Layer 4 of a small transformer language model trained on English Wikipedia (16 layers, counted from 0, width 128).
A neuron's activation on a vector x is GELU(weights . x), where the dot is the dot product.
The model reads these tokens: "aged " "9" "." "7" " points" ", " "4" "." "1" " ass" "ists" " and " "2" "." "5" " reb" "ound" "s" " per" " game" "." " Play" "ing"

The vector x that enters this layer's MLP at each token. A number n stands for n times 0.048.
0 "aged ": -24 30 -4 40 12 8 37 -3 -7 11 -10 -44 -38 32 -14 10 12 -20 -48 9 17 -39 12 12 -11 18 -32 8 22 -8 -18 15 -8 -9 13 30 -18 2 -10 -21 42 11 -10 -16 -68 41 17 -26 -35 18 30 16 -4 34 5 -1 43 32 15 12 20 -19 13 15 4 -1 7 -94 -2 -30 -40 10 -38 15 20 19 -10 -20 -24 14 18 7 5 -24 -40 -16 -5 -25 -27 16 1 1 29 -3 14 4 40 23 10 -12 22 32 28 -5 -33 15 22 -5 -35 -34 -1 25 -3 -11 44 -13 13 6 -17 6 -54 -12 13 -1 7 -15 -19 6
1 "9": -43 23 1 26 14 3 40 18 -15 5 -21 -12 -23 17 10 11 11 -10 -22 -13 22 -56 -13 -8 -10 54 -7 -8 30 -2 5 9 22 -15 16 -16 -6 -12 13 3 18 15 4 23 -29 47 -1 27 -33 23 12 -2 0 20 8 5 75 37 26 9 11 -34 15 11 9 -23 -19 -44 32 16 -32 -14 -30 33 12 2 -14 -19 -25 40 2 -13 3 6 -28 -24 -15 -26 -48 -15 -11 34 22 -9 -2 -4 50 5 -21 -25 18 -7 51 6 -30 7 -30 -25 -21 -42 -16 41 6 9 47 -39 -30 -26 3 -12 -51 -5 18 12 -6 -6 -15 24
2 ".": -44 11 -16 12 13 17 38 18 -7 12 -7 -43 -12 24 -14 30 22 -22 -32 -6 14 -20 19 6 4 32 -19 -3 34 3 -12 13 31 0 16 17 -13 -2 -15 8 30 7 14 5 -38 43 -3 35 -45 15 14 6 1 39 21 4 86 36 17 23 0 -37 16 0 -5 -21 0 -20 30 -13 -21 -1 -30 31 7 -6 -39 -15 -5 30 -4 -10 -22 -9 -27 -24 -2 -12 -38 -28 -17 24 22 -9 14 -3 44 4 -13 -27 29 -22 38 -3 -33 7 -38 -17 -37 -40 20 13 1 -17 46 -14 3 -32 -11 -25 -45 -11 18 -2 -29 7 -26 32
3 "7": -29 14 -14 37 3 2 48 27 -11 4 -11 -35 -20 31 -2 12 -3 0 -14 -17 17 -37 -12 2 -2 51 -10 -7 31 -3 -10 13 25 -5 6 -34 -8 -17 3 33 20 8 -3 29 -36 34 -20 23 -30 11 13 2 7 26 11 13 69 41 24 21 12 -23 17 5 2 -35 -20 -48 28 -7 -22 -7 -30 38 25 -4 -19 -15 -24 39 12 -1 -5 7 -22 -25 -6 5 -58 1 -11 37 24 -9 -3 -9 47 6 -13 -28 19 -13 47 0 -31 14 -35 -31 -37 -40 -15 26 16 -2 41 -44 -14 -27 -2 -12 -38 -6 9 4 -14 -10 -9 9
4 " points": -7 15 -10 53 -5 21 46 20 -12 2 -8 -39 -2 23 -4 30 22 -31 -14 -19 35 -28 -10 9 -9 41 -4 -34 20 4 -25 3 21 -19 23 -14 -7 -21 -2 26 8 21 3 7 -23 37 -7 28 -35 18 14 3 -23 23 18 -9 62 48 20 30 15 -38 11 -21 14 -21 -23 -29 6 -20 -19 -13 -35 15 19 -6 -29 -23 -5 51 25 -12 4 -8 -43 -12 -10 -16 -37 -20 25 53 39 -9 6 0 42 16 -3 6 23 -11 31 -3 -38 13 -35 -10 -19 -47 16 18 -1 -4 32 -22 -2 -10 -7 -19 -29 -12 6 -22 -39 5 -19 -8
5 ", ": -24 23 -19 32 12 9 48 28 -18 10 21 -66 -13 21 1 12 27 -10 -26 -17 11 -37 -26 5 -9 40 -14 -7 32 -1 17 6 38 -9 23 -32 -11 9 -7 26 33 11 -15 -7 -32 22 7 25 -40 16 13 16 2 20 12 3 49 15 14 19 0 -39 24 6 -14 -24 -2 -34 26 -2 -16 -3 -18 16 18 -6 -19 -22 -14 3 13 -19 -10 -22 -43 -19 1 -26 -39 -22 5 19 39 -3 24 -4 44 20 -26 -2 19 -10 49 -1 -35 7 -25 -15 -20 -39 2 33 10 4 43 -34 -2 -27 -2 -32 -52 -3 8 -9 -36 14 -23 37
6 "4": -33 27 -4 35 4 6 41 25 -10 4 2 -33 -14 18 10 11 24 5 -14 -10 25 -43 -27 -11 -3 32 9 -12 36 -7 -4 18 17 -18 14 -10 5 -11 7 22 26 18 -8 17 -47 36 -2 23 -30 8 27 -3 -1 22 11 6 56 24 30 15 20 -25 18 -3 1 -30 -6 -46 28 4 -33 -7 -28 39 12 -10 -22 -27 -32 59 5 -2 3 -6 -39 -22 9 -5 -53 -14 -15 35 24 1 4 -9 41 2 -25 -26 14 -1 42 -3 -30 5 -53 -21 -6 -42 -11 40 -1 -1 55 -38 2 -28 3 -29 -50 -20 8 8 -24 0 -15 18
7 ".": -36 9 -21 10 8 14 38 25 -6 13 -3 -48 -12 23 -13 33 24 -16 -28 -6 15 -18 10 6 2 30 -15 -4 39 8 -7 8 35 0 14 19 -9 -2 -17 8 33 7 6 4 -36 36 -5 34 -42 14 16 2 4 41 20 0 78 28 21 19 9 -39 14 0 0 -28 2 -17 29 -15 -28 -2 -27 31 8 -8 -36 -24 -7 44 1 -14 -14 -14 -33 -21 9 -5 -37 -28 -16 26 25 -9 15 -3 44 0 -16 -24 31 -19 37 -6 -34 2 -38 -15 -38 -38 8 17 -6 -17 52 -14 11 -31 -21 -29 -49 -13 18 -2 -37 2 -22 30
8 "1": -34 2 -14 21 5 -5 50 20 -12 13 -12 -38 -18 23 4 18 -5 6 -17 -16 33 -25 -18 -4 17 43 -6 -2 29 -4 -9 16 25 -11 6 -25 -3 -15 -7 19 20 13 5 18 -42 42 -8 15 -26 17 12 6 -1 24 -2 16 58 27 28 18 8 -21 11 -8 -1 -32 -20 -49 20 16 -34 -17 -19 39 29 -15 -18 -27 -21 53 13 -6 -7 -6 -38 -17 11 7 -36 -1 6 41 27 -5 20 -13 43 -5 -25 -20 23 -15 51 12 -40 7 -34 -8 -21 -40 -7 20 4 -2 50 -43 -1 -27 -22 -28 -55 -15 6 7 -15 3 -16 11
9 " ass": -10 10 -8 18 -3 17 52 27 -11 -5 -11 -33 -33 12 5 33 11 -10 -12 -16 7 -36 -18 7 -7 42 -9 8 26 5 -25 17 38 1 7 -29 19 -17 -16 45 20 6 -1 -15 -18 22 8 27 -35 22 1 0 -7 42 11 -3 58 44 -10 34 29 -49 -8 -14 7 -12 -27 -16 7 -8 -18 3 -27 25 10 -6 -7 -41 -9 25 9 7 6 -26 -38 -19 -16 -13 -35 -8 34 42 39 0 22 5 33 27 -31 5 24 -3 42 -7 -39 8 -38 -11 -24 -43 11 14 -8 -37 23 -28 6 -3 -17 -21 -38 8 18 -15 -30 5 -38 11
10 "ists": -28 19 -15 28 -26 -11 52 27 -8 0 -7 -55 2 16 -18 31 27 -15 -9 -22 19 -51 -11 3 -7 41 -13 -37 22 18 -7 -2 9 -27 29 -6 -2 -15 -3 -3 25 15 -8 -2 -13 32 4 19 -26 29 1 4 -16 25 31 -6 63 58 2 28 12 -37 6 13 -11 -13 -1 -11 -13 -6 -24 -2 -22 28 18 -17 -28 -32 0 27 16 -5 19 14 -46 -13 -1 -8 -43 -3 15 43 38 -8 19 2 45 18 -31 0 21 -10 37 -10 -29 -7 -20 -8 -46 -40 19 28 -4 -24 52 -37 -1 -16 -9 -25 -51 2 24 -7 -38 2 -22 9
11 " and ": -26 20 -13 1 4 -4 46 32 -13 10 27 -68 -23 27 2 23 32 5 -20 -11 12 -39 -9 13 -3 38 -27 -9 36 -9 8 22 29 -30 24 -2 -14 -11 0 41 21 11 -27 12 -17 27 7 28 -29 18 -6 28 -7 10 8 -19 42 25 23 9 2 -26 30 -6 -10 -16 -4 -25 19 -11 -20 2 -7 21 11 0 -21 -28 -5 2 22 -22 9 -25 -41 -30 -8 -24 -34 -25 10 46 30 0 1 -8 52 18 -22 -5 26 -4 57 -7 -40 4 -25 -25 -36 -39 -9 31 26 -14 34 -32 -1 -24 -14 -31 -39 3 25 -18 -21 13 -26 27
12 "2": -30 22 0 25 11 -8 47 13 -5 16 -8 -21 -20 10 1 9 21 9 -22 -11 26 -40 -11 -20 6 40 4 -7 37 3 -7 14 25 -12 16 -28 1 -6 7 21 23 18 -1 14 -30 49 -6 22 -30 26 18 6 5 17 2 7 53 31 25 9 21 -18 13 -17 0 -25 -9 -41 33 8 -35 -17 -27 43 18 -17 -21 -33 -29 59 9 -4 -9 0 -42 -17 -1 -23 -39 -10 6 47 21 -10 5 -19 35 5 -31 -21 21 4 49 2 -31 6 -35 -15 -36 -41 -11 25 33 -5 42 -37 -6 -35 -15 -15 -67 -30 3 -9 -13 -4 -12 21
13 ".": -36 10 -19 6 8 6 42 21 -2 10 -9 -41 -11 18 -14 34 28 -11 -32 -7 15 -19 24 7 1 29 -18 0 39 7 -6 9 34 -5 17 12 -13 -3 -11 18 31 10 8 1 -31 40 -10 42 -39 16 11 3 6 34 19 -1 77 32 22 15 4 -31 11 -1 -4 -21 2 -13 30 -20 -27 -2 -24 36 8 -8 -42 -26 -10 42 0 -5 -11 -18 -35 -24 -1 -5 -37 -29 -14 26 25 -12 16 -9 41 3 -15 -20 33 -16 41 -8 -32 1 -26 -16 -45 -38 16 11 10 -18 46 -15 12 -35 -21 -17 -65 -17 14 -2 -35 -5 -22 29
14 "5": -20 19 -7 26 5 -3 46 26 -1 5 -16 -20 -14 16 1 16 10 6 -18 -17 27 -49 -5 4 7 40 -7 2 38 1 -4 24 19 -20 6 -30 -3 -9 7 25 24 21 2 14 -31 43 -14 24 -26 11 20 -1 -1 17 13 10 64 30 21 14 11 -21 16 -2 -9 -30 -11 -49 23 -2 -30 -7 -27 46 19 5 -27 -23 -24 54 10 5 8 -7 -34 -24 -5 5 -54 -13 -5 36 30 -17 4 -14 39 -4 -21 -22 15 -7 50 -14 -32 -1 -33 -18 -27 -39 -8 24 7 3 52 -51 4 -38 -1 -7 -53 -18 2 -2 -22 -12 -14 2
15 " reb": -10 -4 -15 40 5 9 49 30 -15 -5 -26 -55 -30 21 5 27 19 -14 -12 -21 18 -48 12 10 -10 21 -5 -6 31 12 -13 3 12 -8 26 -25 0 -26 -22 54 21 0 -9 -1 -33 41 -10 13 -27 26 11 0 -17 41 12 -6 57 50 16 29 22 -32 -5 -19 14 -19 -21 -15 -8 -31 -12 -9 -19 12 5 5 -14 -24 -2 42 25 18 18 -20 -40 -20 -9 9 -38 -15 12 27 39 -17 19 -4 47 24 -28 -3 31 -18 48 7 -36 8 -37 -23 -21 -47 3 15 14 -24 10 -27 -17 -4 -19 -1 -28 14 14 8 -21 -5 -20 -1
16 "ound": -11 32 -10 30 30 8 32 24 -6 2 -2 -38 -1 29 2 17 11 1 -16 -15 21 -65 13 4 4 41 -3 -29 29 21 -25 12 39 -5 7 -11 -21 -35 2 14 24 16 18 -8 -4 32 17 22 -31 -2 19 1 -1 23 17 2 66 56 22 12 20 -28 10 -4 -15 -27 -18 -13 3 7 -32 -7 -23 40 11 -1 -33 -40 -9 13 6 -6 15 -20 -42 -13 2 -16 -40 2 23 55 27 7 10 -1 38 8 -19 -20 24 -12 36 -19 -39 -13 -30 -22 -29 -46 19 24 5 -30 29 -37 -3 -25 -10 -26 -67 -15 14 -3 -29 15 -15 4
17 "s": -30 21 -20 29 -9 -4 41 21 0 1 -8 -45 -13 43 -23 28 28 -24 -4 -16 8 -41 5 5 1 38 -16 -34 29 11 -21 10 25 -21 29 -25 -14 -16 -4 11 20 20 -12 12 -14 36 -6 21 -39 -13 12 6 -18 25 32 -4 73 51 6 24 10 -33 15 6 -6 -27 -22 -14 9 -5 -10 -2 -18 24 15 -3 -39 -32 -6 15 6 4 15 -8 -44 -6 -4 2 -38 -4 -5 46 38 0 21 -4 43 -1 -30 1 30 -12 41 -17 -38 -3 -16 -4 -15 -34 13 15 -10 -1 37 -43 21 -28 -23 -6 -70 5 23 -7 -32 4 -15 13
18 " per": -36 19 -12 19 19 22 43 18 -11 -8 0 -58 -12 16 15 33 14 -4 -13 -33 18 -50 -12 -4 -20 69 -12 -19 23 -2 -11 23 17 -2 30 -35 -5 -15 0 36 38 22 -19 -5 -19 36 12 33 -32 12 1 -15 -1 27 14 -10 71 34 10 15 -5 -38 6 -42 -7 -19 -13 -23 16 1 -36 -5 -25 31 3 0 -9 -32 12 38 9 -16 -1 -10 -53 -21 -19 -13 -39 20 15 39 28 12 -14 -11 39 -9 -14 7 20 -2 44 -5 -36 -1 -10 -20 -17 -40 -8 34 21 3 40 -15 -12 0 -29 -4 -43 5 14 -25 -28 31 -7 -2
19 " game": -14 17 -46 32 -3 4 50 11 -7 7 15 -35 -12 2 20 18 11 -16 -2 -21 30 -55 -7 -3 -17 7 4 -26 31 19 -16 -5 41 6 37 -10 -21 -27 5 14 20 29 -2 18 -10 42 7 20 -35 -2 34 -16 -18 13 28 -14 56 31 42 18 5 -21 8 -28 -8 -17 -10 -38 6 -22 -34 -4 -17 32 10 -10 -39 -41 3 19 21 -6 7 -8 -33 -2 -10 -12 -34 -31 8 30 37 22 12 1 49 20 -7 -8 17 3 34 -14 -31 2 -32 -30 -19 -50 13 23 4 -1 38 -14 22 -11 3 -26 -54 0 10 -5 -40 13 -27 -7
20 ".": -39 6 -33 8 5 13 37 28 0 16 1 -47 -3 23 -7 32 12 -18 -27 -14 8 -25 19 15 4 38 -11 -10 42 8 -3 10 36 -5 26 -2 -12 -2 -15 5 31 11 4 8 -27 33 -5 19 -40 10 6 1 1 29 30 0 84 26 28 19 0 -32 9 -7 -14 -22 5 -17 34 -10 -26 4 -16 33 2 -4 -41 -31 -8 37 9 -10 -29 -16 -34 -15 7 1 -42 -21 -5 19 26 1 11 -7 49 9 -15 -23 31 -21 33 -10 -34 1 -31 -19 -32 -42 15 9 11 -18 54 -16 14 -24 -27 -23 -51 -8 11 -10 -37 3 -24 27
21 " Play": -20 9 -25 10 20 -3 48 12 -10 11 -4 -6 -9 16 12 29 10 -24 -2 -22 15 -56 -22 17 -15 8 -15 -14 32 27 -12 -2 38 -2 35 -17 -21 -31 -10 10 7 25 3 9 1 14 4 22 -23 15 26 7 7 -1 35 -2 43 41 36 29 13 -28 -3 -31 5 -23 1 -41 4 -9 -45 -8 -22 20 9 -5 -29 -43 -14 29 15 9 6 -13 -31 -4 6 -19 -29 -20 27 42 40 19 18 4 65 21 1 -10 20 5 37 -16 -35 -2 -52 -26 -36 -42 17 24 8 -16 47 -29 2 -1 -5 -31 -81 -39 7 -16 -25 6 -14 2
22 "ing": -41 11 -16 -1 7 -5 38 18 -7 22 -6 -31 -13 33 11 21 7 3 -1 -26 2 -52 9 -6 -16 34 -1 -33 30 19 1 10 22 -12 28 -2 -10 -33 7 4 20 18 -17 1 -13 17 -11 3 -33 16 14 1 -5 9 31 -6 91 35 42 29 10 -17 2 -6 0 -27 -19 -10 25 8 -9 1 -6 23 15 -16 -43 -38 -26 43 15 -31 13 -29 -46 -6 5 -8 -34 -1 11 51 41 10 19 -6 50 14 -1 -2 26 -1 40 -13 -38 13 -31 -8 -24 -41 0 3 -13 -8 51 -38 13 -22 -10 -14 -60 -17 13 -12 -25 -1 -10 4

Each question shows the input weights of one neuron of the MLP. A number n stands for n times 0.0067.

n406: -11 -9 -6 12 -14 10 22 -11 3 -4 -8 18 19 -21 8 -7 -3 20 2 19 13 15 -8 15 -5 7 -30 5 -1 -17 13 0 18 -4 -1 -17 17 -22 35 -3 -6 -25 9 19 1 6 -23 -5 18 8 -17 13 14 -21 -26 18 23 -21 20 -7 13 7 3 29 2 -11 -15 3 18 14 -3 -1 9 -11 -26 36 -2 -1 1 9 -5 8 6 20 5 0 -18 0 11 -12 -9 -25 -20 -25 21 -20 -20 -9 29 25 3 13 -1 -15 -6 -5 49 -44 -14 7 -9 6 -6 0 0 -9 -26 -17 9 14 4 -9 18 27 -1 3 0 -5
On which token does it fire most? 1 "9"

n186: -11 43 2 21 -13 9 13 5 -9 4 37 2 7 7 10 12 2 -16 13 5 10 -11 -3 2 -29 2 11 3 8 -17 21 -12 -40 -2 29 -11 -52 -16 -22 -13 35 -4 27 -5 9 -11 -11 -2 15 -3 3 38 16 38 -2 21 21 -16 -4 -2 3 -9 -5 29 -19 -15 13 4 -12 8 7 1 8 16 -17 -8 -11 33 -23 -21 9 -9 -41 17 5 -10 -16 10 12 -18 32 -13 -12 -20 -7 -10 -11 -41 9 9 -6 6 -38 15 -29 -12 -12 15 26 -3 22 3 -33 2 -2 11 9 -10 12 10 0 10 -3 7 11 -7 2 4
On which token does it fire most? 5 ", "

n110: 5 35 23 -16 -3 -6 -19 -1 -4 -6 4 16 -4 34 -3 3 -15 -9 15 -36 -7 22 9 0 13 4 -11 1 -5 -17 -6 3 11 -14 -7 0 20 14 -11 -1 -25 -3 11 0 -21 0 -31 -3 22 2 -19 5 -10 -7 13 3 0 6 2 -12 -20 14 12 6 28 -37 -1 -17 21 -8 15 -6 -3 -23 0 -5 6 5 27 -6 -4 -12 -4 -7 -5 -4 17 20 -17 13 -16 7 17 1 7 24 15 -1 25 -15 2 3 9 0 -1 -9 21 3 -16 -20 6 5 -34 12 -19 -16 4 -3 33 -11 29 -13 6 -7 22 -11 3 2
On which token does it fire most? 3 "7"

n296: -3 4 21 18 6 -22 30 7 -30 -32 71 0 8 -24 12 -3 -14 -25 -19 -12 18 25 12 9 1 22 -6 3 18 -10 14 14 3 3 30 -22 -1 43 2 -8 -21 2 -21 -36 -4 13 -23 6 11 -14 13 11 17 -5 -6 -12 5 13 8 -7 -8 8 -20 37 -18 19 5 10 -1 -21 8 14 -1 -25 -4 26 -23 1 -15 -27 22 0 25 -35 11 -26 -17 1 11 21 -16 -6 7 13 1 18 -37 -20 37 -22 -46 35 29 -4 -9 -14 33 -5 -12 0 -3 -4 -11 -1 10 -32 -8 -28 8 38 8 20 -3 9 2 6 -6 -8
On which three tokens does it fire most, strongest first? 0 "aged ", 5 ", ", 11 " and "

n95: 0 7 -15 -4 16 -24 -29 37 43 -10 -12 21 -11 -2 8 -1 6 15 -45 -18 -19 1 4 -11 16 -10 14 23 -11 7 -24 -5 0 -2 -7 -24 -24 6 39 -9 -10 -1 -1 -5 29 5 13 0 -35 -2 -36 36 20 -20 28 35 3 -27 -3 -3 32 -15 -10 -16 20 19 -48 -23 8 27 -25 21 5 -23 -18 -17 -6 18 -46 13 -19 -5 1 29 1 6 -17 -2 52 21 -14 3 40 20 4 -5 -17 -9 2 -3 1 2 15 -7 19 4 3 7 -14 24 26 -1 3 -1 -1 -6 -36 -6 -8 -4 2 5 1 35 10 -1 -39 9
On which token does it fire most? 1 "9"

n200: 14 48 -16 0 11 -9 4 -22 4 -4 -20 20 26 -9 6 -10 4 16 -10 -4 6 4 5 -5 8 -7 20 -5 9 -2 16 -7 -17 -45 10 17 8 -13 0 -11 -15 -42 5 -10 12 -10 -2 4 3 5 0 16 -8 9 14 -1 1 -12 -7 -18 18 -1 -9 15 -5 -8 20 15 3 -17 -16 -25 -11 6 11 16 -5 2 -10 -1 -44 -7 3 -4 0 -13 5 -2 1 -40 -27 9 6 3 13 17 4 -3 -6 -3 -12 12 22 -6 20 22 -3 -16 25 16 -8 -10 28 -1 -8 6 24 13 -9 -1 -2 13 -9 20 -17 -21 -17 29
On which token does it fire most, and how strongly? 13 ".", at about 0.076

n106: 10 -2 42 -9 31 -29 8 8 -21 -30 4 12 24 24 3 1 17 14 6 -26 18 -5 -12 -8 10 12 -18 -6 4 -14 0 10 5 -24 -18 6 -8 -2 -25 16 -2 2 20 4 5 -9 -29 -8 20 -22 0 -6 5 14 -11 -30 -40 -10 29 4 -16 22 -11 -2 7 10 24 6 11 10 -27 -6 -12 8 -18 -29 19 15 -20 -2 23 35 6 -14 -7 3 -15 7 -6 -24 21 -19 17 -2 28 -7 0 -7 19 -2 -41 22 -4 -5 -4 9 35 7 -33 -27 9 1 8 14 21 -25 -48 -24 10 12 32 1 -19 9 24 -14 2 8
On which token does it fire most? 14 "5"

n445: -18 2 21 -15 -7 14 27 28 -30 -29 18 -12 -2 -35 4 -14 11 8 2 22 -40 29 34 18 -1 -32 1 4 5 11 11 6 15 5 -40 -6 -22 12 -2 -2 -11 11 12 -16 14 -1 -6 3 -8 -3 -18 -2 1 -30 -6 -7 -5 -7 21 -11 4 -14 -34 27 6 29 4 11 16 -22 -8 -5 -3 19 18 12 17 -22 4 4 -17 45 -5 13 15 -29 8 -4 -27 -47 -7 -1 -7 -8 0 22 0 1 36 -25 42 -16 -2 1 21 -29 8 1 -2 6 -16 17 2 19 -7 -13 14 1 -34 18 -23 -11 20 5 14 -7 9 -8
On which two tokens does it fire most, strongest first? 13 ".", 7 "."

n419: 20 34 16 -1 12 -13 9 11 -1 3 0 11 18 1 -5 10 23 -12 -37 -3 18 7 19 -10 22 -10 7 -12 13 -15 -11 -3 14 9 -3 -16 -9 -11 -15 -27 37 -8 0 9 19 17 -2 -2 7 1 11 -26 -23 23 0 -9 -18 12 -2 -3 -3 -12 7 -4 -23 -28 -4 20 17 2 8 2 -2 -4 9 24 2 1 19 -32 10 -3 23 -6 21 9 3 -10 -4 2 -9 -4 -6 22 -5 -18 1 -21 13 12 -19 -6 8 -2 5 -25 -10 32 9 21 -22 1 34 -33 -21 -31 7 -2 9 13 -9 -6 -2 5 -11 -9 -8 -12
On which token does it fire most? 16 "ound"

n376: -18 15 -18 24 -10 -6 -20 -13 18 4 6 -2 -9 37 -2 -1 11 13 0 -10 -9 -21 -13 -7 -11 -8 14 -6 13 27 -16 4 -5 -20 13 12 -10 2 -1 -9 -12 -22 38 4 10 -8 10 -24 36 -11 -15 4 -29 -5 10 -18 4 8 25 -2 -16 -9 11 3 -5 -7 1 -2 -17 -5 -21 -5 -36 -32 -13 2 0 -16 20 -13 21 14 -17 -1 4 -35 16 -26 10 13 1 50 -20 4 -9 38 -12 10 -10 15 10 -2 -2 -26 -4 29 -7 30 30 37 4 1 -7 -22 -12 12 -4 -20 6 -1 11 -25 18 -2 -3 -14 -10 -24
On which two tokens does it fire most, strongest first? 16 "ound", 4 " points"

n162: -7 26 1 2 -45 0 13 31 -14 -19 21 0 4 -2 20 -11 -19 2 -11 4 8 34 -18 -1 -21 20 5 -12 -21 17 18 2 -29 -9 -1 2 9 -4 10 -25 15 -8 -16 -5 4 -43 -13 -23 33 -4 23 21 -7 -2 15 2 32 -21 12 -5 25 21 29 -31 2 19 10 19 17 -15 -25 -38 -6 -7 -7 4 -22 20 -26 0 8 -18 -13 15 -7 32 6 -21 -9 6 -5 -2 5 23 27 -26 11 34 -4 37 -10 5 -6 -31 37 -1 -16 12 22 -29 -15 -22 11 6 -35 14 28 -12 -14 1 12 1 14 -31 -18 11 3 29
On which token does it fire most? 22 "ing"

n486: 26 -27 -3 3 -7 16 -8 -15 -7 13 5 1 24 7 7 19 -35 -10 1 26 5 4 -2 13 31 -5 -2 0 -10 26 16 -12 4 10 3 9 33 -25 -18 24 2 -10 9 -29 31 14 -4 4 -10 6 -23 15 19 -1 3 -14 -2 -19 -7 8 -7 -24 10 -28 3 -10 -10 -12 -10 -17 17 17 -3 18 3 14 28 6 -28 -18 -22 5 15 -11 -18 13 -6 2 -17 -38 18 19 34 5 13 10 0 -7 10 9 -4 5 -19 -3 -20 46 15 0 18 -8 -4 9 12 21 2 12 -3 23 -12 -1 15 1 0 -6 -3 -8 0 7
On which token does it fire most? 9 " ass"

n177: -19 -6 33 5 -10 -6 5 9 -22 7 -9 -4 1 5 17 -10 27 -1 -6 -2 2 9 -1 -2 -5 -50 11 -32 17 4 3 22 25 -9 -29 8 44 7 7 -5 20 -27 -23 -14 -9 7 -7 -10 -8 18 -16 -14 -45 11 16 -1 -20 2 -49 -1 -21 -6 -3 30 -7 11 3 15 -9 3 -18 7 -22 -1 36 32 -34 -36 27 9 38 -4 37 1 4 38 16 3 -17 6 2 -12 11 11 2 3 -16 -13 27 24 -16 -5 -15 24 -7 11 23 -39 -15 -23 24 15 36 -7 -19 17 26 6 -9 -9 0 -5 -30 7 5 2 22 -17
On which token does it fire most? 10 "ists"

n391: -37 24 38 12 -15 -41 38 5 -5 -17 7 10 0 7 -14 -9 19 -6 -19 -29 30 24 -11 14 2 15 4 16 31 -3 -21 11 -4 2 -7 -18 -13 0 9 -16 -11 -4 -17 -6 -12 -8 19 15 6 -10 -3 -19 -16 -1 4 -19 -1 1 -35 13 -3 -9 -9 -5 0 15 7 -4 -23 -19 -23 4 0 -9 2 1 7 1 5 12 0 21 35 23 21 3 -17 -10 12 -26 5 7 -7 -18 -3 -18 -21 -30 40 11 -39 5 -19 29 1 -13 6 7 -20 28 18 20 -45 26 -8 6 -9 42 -5 -20 -2 27 31 14 -19 -37 -4 5
On which token does it fire most? 10 "ists"

n324: 23 -25 -17 20 -17 7 15 -8 5 -10 3 14 13 -30 -18 5 -16 38 7 22 16 9 37 1 13 14 -32 -8 13 -2 -10 -17 23 -13 14 9 19 -4 -4 1 -19 23 5 10 -30 -11 5 18 -16 6 -7 10 14 0 7 -6 20 4 -15 11 -8 -9 -36 -19 -15 -5 5 -10 -19 -27 -2 -22 -23 -20 12 16 -3 16 2 -34 -6 -12 21 -20 20 -7 -12 -5 14 -8 -6 -9 -2 2 4 8 -22 -29 13 0 -16 6 6 -21 -57 10 12 31 -8 9 18 3 14 7 -5 22 -12 -3 30 -13 1 -21 -8 -14 4 13 26 16
On which token does it fire most, and how strongly? 4 " points", at about 0.2

n274: -8 20 14 5 -13 20 -3 15 3 3 -11 -25 -20 -18 15 -38 10 10 17 2 -3 -14 -3 14 3 -4 -5 -25 23 4 -15 6 12 -21 16 45 2 -19 24 -15 -25 7 -1 4 -4 3 7 4 22 18 6 10 5 -31 3 16 20 -14 -8 -12 -1 17 -6 13 -21 1 37 -9 -4 5 8 30 0 -13 11 -2 -1 -10 -29 -20 -8 -10 15 -9 24 -14 -11 12 26 5 -20 -29 11 5 -8 1 7 -34 21 7 -22 -2 -8 21 -35 37 -16 5 15 -5 -4 -17 0 13 -32 10 -21 -3 34 -3 -31 -2 21 -5 -14 0 27 1
On which token does it fire most? 22 "ing"

n288: -4 4 -8 27 -24 -29 8 8 10 12 23 15 27 -2 14 13 27 21 1 -23 45 12 6 -13 -2 -21 -21 5 31 -7 4 8 15 -15 15 -37 -7 -8 4 -24 -1 17 28 19 35 23 2 1 -10 -18 -6 10 27 24 19 -16 -63 -19 9 -24 7 -15 -37 7 -32 -9 26 -25 -12 -9 -36 -23 -15 -35 -27 4 9 22 -32 -36 12 34 -2 -2 7 8 28 13 6 -38 18 0 -60 -33 -14 -13 0 25 -2 -17 5 2 -2 1 -23 -16 -20 22 28 26 1 -2 -1 -13 15 8 -18 9 -15 9 -18 17 9 15 -12 9 -7 45
On which token does it fire most? 21 " Play"

n221: 2 -15 1 13 15 -21 -7 -1 -7 -2 8 9 20 -19 -3 -1 3 -8 -26 -19 -14 -13 -8 9 -25 -4 -14 -4 -28 9 -2 7 -5 -19 15 17 -13 6 11 18 -9 11 -36 -9 10 -23 0 22 -14 7 8 -24 7 2 -17 2 4 -19 -33 27 0 4 10 1 4 -5 -7 18 4 5 -6 20 19 8 -10 -10 39 22 13 14 5 -1 3 0 -18 5 -4 -6 21 -32 -31 -15 6 -19 -2 -14 -10 -13 -4 16 3 11 39 30 -13 -20 3 -8 -6 42 4 -22 21 11 16 6 -15 -8 1 14 6 -7 13 0 -18 8 10 -19
On which token does it fire most? 18 " per"

n167: -16 -5 -8 12 6 -6 -21 7 9 33 3 -16 12 17 -11 3 -12 18 -10 -3 9 7 10 9 -10 -20 1 -3 -1 5 13 -14 0 10 2 -4 -4 -23 20 9 5 -2 -2 9 28 -24 37 -31 16 -27 -13 12 -9 4 3 44 -14 18 6 -1 0 -18 25 0 29 6 -8 7 10 -23 -4 23 -5 11 -20 3 -9 -24 -3 12 -17 -4 15 -3 9 1 18 -11 -9 -14 -9 20 -47 -12 4 -11 -38 4 -10 6 25 -4 -11 -2 -31 -6 -4 -8 -7 -11 -24 0 -12 1 -30 11 11 9 -1 -2 3 1 -18 0 4 14 -5 22
On which token does it fire most? 16 "ound"

n175: -4 7 20 -22 15 -3 13 11 4 15 27 -21 15 -9 30 -15 17 -7 -21 -27 -6 -3 8 -31 5 -3 20 9 -14 4 -15 15 -12 -16 36 2 3 6 15 2 -8 -4 -8 7 1 -1 -19 -6 4 -14 18 -37 13 -13 8 -12 7 -17 7 -17 -10 29 -13 -12 -3 37 -3 -7 13 -43 9 -16 -24 30 -30 16 18 9 12 5 18 -13 -13 5 31 -16 -7 -17 29 15 -20 -17 3 -13 21 -35 -1 -29 11 10 -6 -7 10 -3 17 1 2 41 -17 6 -10 -14 5 1 -10 -10 -39 6 -11 -33 -16 23 17 -16 -17 -11 13 9
On which token does it fire most, and how strongly? 18 " per", at about 0.16

n215: 25 -18 -40 -55 -30 -6 42 2 30 -31 -5 32 6 -2 9 -14 -35 -23 34 -13 -6 44 -28 12 -2 22 12 -38 12 44 -12 -17 -15 -1 -8 7 18 -46 31 -8 -25 -10 -24 -52 -2 -11 10 -45 -17 -19 -1 -15 -8 10 55 22 30 -24 31 -30 -14 -1 -42 26 -17 3 17 4 -9 56 -16 63 16 -59 -38 45 10 49 -3 0 10 -1 -26 28 9 -28 9 30 -4 -5 5 23 -36 11 -9 -14 -4 34 19 -1 39 2 -22 -2 -12 14 -6 -4 17 -11 -26 57 -35 9 3 40 -13 1 27 -32 -55 -56 -24 -26 44 -17 14 43
On which two tokens does it fire most, strongest first? 21 " Play", 22 "ing"